Layer 8 of a small transformer language model trained on English Wikipedia (17 layers, counted from 0, width 128). Numbers have three digits each and are written without spaces.
A neuron's activation on a vector x is GELU(weights . x), where the dot is the dot product.
The model reads these tokens: "ilitary" " Sec" "urity" " Sh" "ield" " For" "ces" " comm" "ander" ")"

The vector x that enters this layer's MLP at each token. A number n stands for (n - 500) times 0.0067.
0 "ilitary": 482526620768496664436611419513485597421373502476366533460469317301486488555493513530543493495672605554433447358508492731335368449521475520562633247591455630489502506600484611260444498406440479638377682409384438502576514533392475447819563407498639274559478552459343420505585613661585543428575626432479411518540561521455448522522564661509447406516512571503573502558473539439474623605486
1 " Sec": 440463599665458397435611497586595674528308514545264486538507548237492429446382446531598416435792611657584452334526598607279440510644546339560506264263454726622500568798341655521506551451293445434629523396554455618530580650523534370526598463554660413404471612503363509284468486412529460530480621399481342666521642572525557456420386712486596442425275574479582491628564516439602649616522
2 "urity": 481573670622468568562541510503649563408461629533415480351460553348473383588447230428374508559601592747480426349497582587390454430527524418520513360394365761529571638510289659417472420544548527666407708419481492453515703549516590466840615397468616252573461466386512459493453561555514549425428605352454445577641489442460496402478480537438482488435451469505544531719467397431451541677610
3 " Sh": 472405626675450533488552299527601447476304396603385607496573496417475425321379332500473457461679529612551518734547395472365524428542408432528481328463547883440482585694502570491390514501453522440720664496649472581393370570596537545549482548435656447462572328614458646493472544599585449493415535458580268402502695508546450298476392570481638420462340525519437583426525791479665420672521
4 "ield": 485488700775454362508146615564608276387520458563296480338540425396476410567521319439527399584688652612360508521488638682466615375423555361543541425547453725583630476405467610606521457468527504632449323436639499404366638502542440337729631526388377316386536597460655570412441489559605634498532572454524366393561598480525393537583561571296489531582244386441611529609382586439527314629594
5 " For": 666510517650364287444586534395499389471420550549375471404495425527600386504364254592451461501603619584547516387560264502384653585535447350553560345377557977473405464749254749531432443406478494405497603553615493621521433517662457408686490525605493451658613498530466548423592497616489242451526553454446358479589628555409496416486370493368457463567335597510429448656631858475653331581592
6 "ces": 525515562536440612396419478471529526477545518538286475386512374530463295692456331456395446572574673395317443520473585754337540397526574334626503402577470716522563386500520592525488478658352538474526690498566563435273480469581385594759681569347489419635626430356531521255444344621541503608495550470457408443656521388432534632536496541483318511409438551445523806677279619455579484576491
7 " comm": 599376614681451338613671472463546485463209296628265466394491485287477437542656521501369436438789609740500635516645564563254384596597494469527299297433553613636506376708691452515528508477479455431635573467399497642516604544368510493600494503519668429672441709413427426288491664510528517636524517381365378607542460425464619416552517617606583516477366509436652430764348551366551482654431
8 "ander": 578606632559376340487645455691472323426496523532489446324448351390159481430664271451482491536821565825565541388612727579357534334481460441502515424430517592478386408475738487477459531732412639444507454375561509515379382586438550446752536452592538384632443411637393359443374565309554584435665450452530409518537415489449350393447542640503540546613644516502756583591577568444377559625427
9 ")": 458421639517440504528437413691482316479528496482352463408455472419456422566548306460422466578537628710298382713520458692529483517587494500584456263389581841567592588454540437389414544518492582563445455343545487707553484509247469600795394502412480440536628339537395559371539588569458485578544540472593414520560478534507273461498462536434466651528527558409496536585481617549491487529371

Each question shows the input weights of one neuron of the MLP. A number n stands for (n - 500) times 0.0015.

n0: 638349468585359543693377555456303478388694494452490380490385629274515393413689642443448471497341654491426655647558456516706702490525543401479581519369445436672398451481428583431389483451632567143396345691395510429503531497697483565522406610349579656464411491504521573577651599522633251465385683735427530518309588372554490523573409292602639522520595314558401639503497491363551443459444
Which token does this neuron like most? 5 " For"

n312: 522536458543483567366562536452460504616494495413401549495468521484515465515527494493399443532420561468510491541416395527507564434469617523591519446502475488479543584413417487467504415439492538446535571564464540530458547514593604544567637487574438482482456521627549509534630604244557429458514572595537420514520544517416504516494583531641584574529519559496542404488464382419508436507526
On which three tokens does it fire most, strongest first? 2 "urity", 0 "ilitary", 5 " For"

n52: 651454567429503473665556544672629526500518418546628433707643543500535470551610606413385383452521317455525465506476552404460663551605311479387359503446410481518450599463268467394559454359470524373415249436482521561503418607355651619405448520446630562382441593430597566779398424361462554490414578480634492645435436479652527443458309500578575441654511565632699480465598503567784397363634
On which token does it fire most, and how strongly? 1 " Sec", at about 0.25

n359: 518530514519438483501461471462471540628483483391528508507461409606559459494507559533518431464500496519513387516475467507485454500524500475472551500527510470581538518480430432462441490553451497497489540452467524642474540509552562517503578427594576432503448489566559439505527513538463452607459492510539473589497551522538476526497507484567555430593589496497547512437531446495459421522518
Which token does this neuron like most? 0 "ilitary"

n318: 284500467599656440443552438264332770462513341375493428760455619290564530415486594488510546392558560386394416490538312456587556534671517455560503555493288528456493418516451557450609540549345318550615478693500651493599352629596476510318595510358694759417526645553598591631615385551572413554442428606407624662225562361497671500590661548642387434448528540421374468259567419593462554257537
On which token does it fire most, and how strongly? 1 " Sec", at about 0.33

n358: 536590561312503507477372554251416453443374382601556366692464529377607493349483579509473449431600552398608526530560604422491500487567329359490436535360408490436536279540503431545519578397500497322539361556597533286641479580475347599482280385536422611377610571292586490493620416518551391619509521522343556920406510438522720702520846466560654770568579351587489538354497423373463489613552
Which token does this neuron like most? 7 " comm"

n186: 716599521356233521267562558424446550428666537694693167530420590358465379459396489621518637440507462447455551514471410527468559628539433446552338554496380564769451418517514338413503542328663479420517179556572666568554559503500514517470521568567664536684343636511349362418685278287390306470470402513503818678395615521385555509675452522344633643598575528594543520596463348326575319429357
Which token does this neuron like most? 7 " comm"

n331: 436391384409366534509422545415699483595574308490414343556452575490514623328497404586526593552300640445438440704365397532624619637480556601619666542330443454487409626221645561536418621458511652600343553385484543612610429526439354521503434410305376393548594483464436373480686473600425435615500448559497592442460425567594403577433630547352420581380730603271609570478571403610578500432515
Which token does this neuron like most? 9 ")"

n361: 357444336509537558488452286541456470632386448632567511612442503484409500156381583558363500300522339387652545552416559433638303686548503588574538518676541490566545665465560466527542701536631522442419437611544663579450306523493540643359472536361478595352506318542449488422472537493515423624341397626625508530482538512644518487613548323751619561475469569588582520453636448420563572468662
On which token does it fire most, and how strongly? 3 " Sh", at about 1.5

n253: 622355409576342623614536503520391337322644251599394417433510692465422526551693517683687549590578378497806555557680388484554614487546346534573330555454562419463329714428451367503143557529470383444549493670558540528592500431427540778506426571406534647395516340595434410585587363388516390387465584526533506500358541339589611425560520226510487628545663293612644440503518530509422457398477
On which token does it fire most, and how strongly? 3 " Sh", at about 0.31

n8: 418385420288542651531480470286504422553362487492401532793557542383633565509385629627614420417462493341609523421367566455519451583583548560507777517500454427493459460665355445364483728450584448293547399518353503646675258581602462467311587363396585665236330626420661362333696496530413510701358516454425636458354507547539682512520463549692688733362411611665489601553543417460475460536357
Which token does this neuron like most? 1 " Sec"

n281: 507418477538476533513448432442462536442540371658454565567586622365241411533659479536559244500395618456310574570408565387596478608383463364643622551273379433486507630531513493493569588611467513461399185578650697283344307682691601380382703752476593491451421481651455292518614456305529530614375457510715479441658561490621569425351582401628513540418525693486755364548370464560463489385440
On which three tokens does it fire most, strongest first? 8 "ander", 4 "ield", 1 " Sec"

n77: 484623453506663735435412469497556689523691625486538425454561454469576324419634346683500619594303614323497575396559477403622557591604490523524510512435517281651522566603247355446367459503532503484528539438576406438605510461826386422485644525448404485449287576214574283490618418322641532569466422389468500411589533430429725575292541430643625496357491693589568592462612425500332472488430
On which token does it fire most, and how strongly? 2 "urity", at about 0.35

n178: 529491506491515510514493495502496510505502499506500510525499515499453483519493502498500533502496487499502498508512485496511521518495488502509510476508493496500500489507517500498488493502494488503486500502502516483502504508498504507519495509502492516498499500517492498498506483532499514507497499519504480496487504530480523513502500513506494504500485475472506505498516485478489486492496
Which token does this neuron like most? 6 "ces"

n308: 629535494594564535650512491438354604484487317451696323524433374365560436311516464672507648443619525266466460385506390650460465400388446575390558564520724568536497522497606323500331595223517487447245438730490334480578346778353436701497484540426618461403629332436404452614619391517506452598494456619450569559528610497497553478573422614424396695598541403510496310494577489554374385500509
On which two tokens does it fire most, strongest first? 0 "ilitary", 9 ")"

n226: 513342439464412440568423455414511577670503490593562470513468563428394446394716460682466505525561519487443381719497381572485642508460334436546381511367647384486524556402444524573473556543451538454585465590339508596408457439413569468513668505492601495631589533471528377549388416403659410517466520445486412647546586334424647517376497458592630596598487572706569469601826480424494317451519
On which token does it fire most, and how strongly? 7 " comm", at about 1.6

n86: 423544330395615656656674381507340528383454328461513473634457565230345601403586744450568380529490413463466465637354431549518432638470588600503454544500641531635561525479564335494238663401468477487462302517454471704507391454250533746373493431428570583458452546411347347514533644426427481580578742615529606396648337503481455652574727416534452468346521452500780475488585430564338559497413
On which three tokens does it fire most, strongest first? 9 ")", 7 " comm", 0 "ilitary"

n4: 334425329598479559544477335413446558548485397377386440607412799412550529330401512521445406305452634458565494665464455461725474571557485711722560474347778503620424684575477553462413568595495604343439506550512450585461339467526556643374473623334552652555541309463405577612497474341491621591506473551553542506596521610511555546541410427554561548488541601404445363489611423545566516463602
Which token does this neuron like most? 3 " Sh"

n328: 459538435321274660497413577408647486513654485539659319408497585425419546696533420604487466529448610443395574539497461446566429555618603408722640481180384456578617603461425379352635606563720535522607517415507660340520406398507706460575588404535480479415491536328483362747566397476500391602386726292551503648668431509368503470443475579592551619421559349549535479430678465417337309460462
On which two tokens does it fire most, strongest first? 2 "urity", 9 ")"

n125: 489498481448538469544459468356574591523465510422467461412531626554409556514482374450381496599444487490526543524520502400520337533482432511553612451507646399451598603471498467552392547466448467569401400507323491434574535624607504615597551425484554388396398467502539491586405393388455614601500500433561450655520597550409491580535656407508605416674604450473512561496546544496617394534483
On which token does it fire most, and how strongly? 2 "urity", at about 0.67

n99: 565554204512480732286651656373302450375516419428503436591412449245485515642703503651469691401350396515552602381513517441588478669643510836576359459497469388400494494581403340481403573471452470464510400678343586462473507401529477554479773548609652605574545398497651566580552544532481418280560735503487544626636410545450690497383371530588572604416485448557453466667483438338463602459575
On which two tokens does it fire most, strongest first? 7 " comm", 0 "ilitary"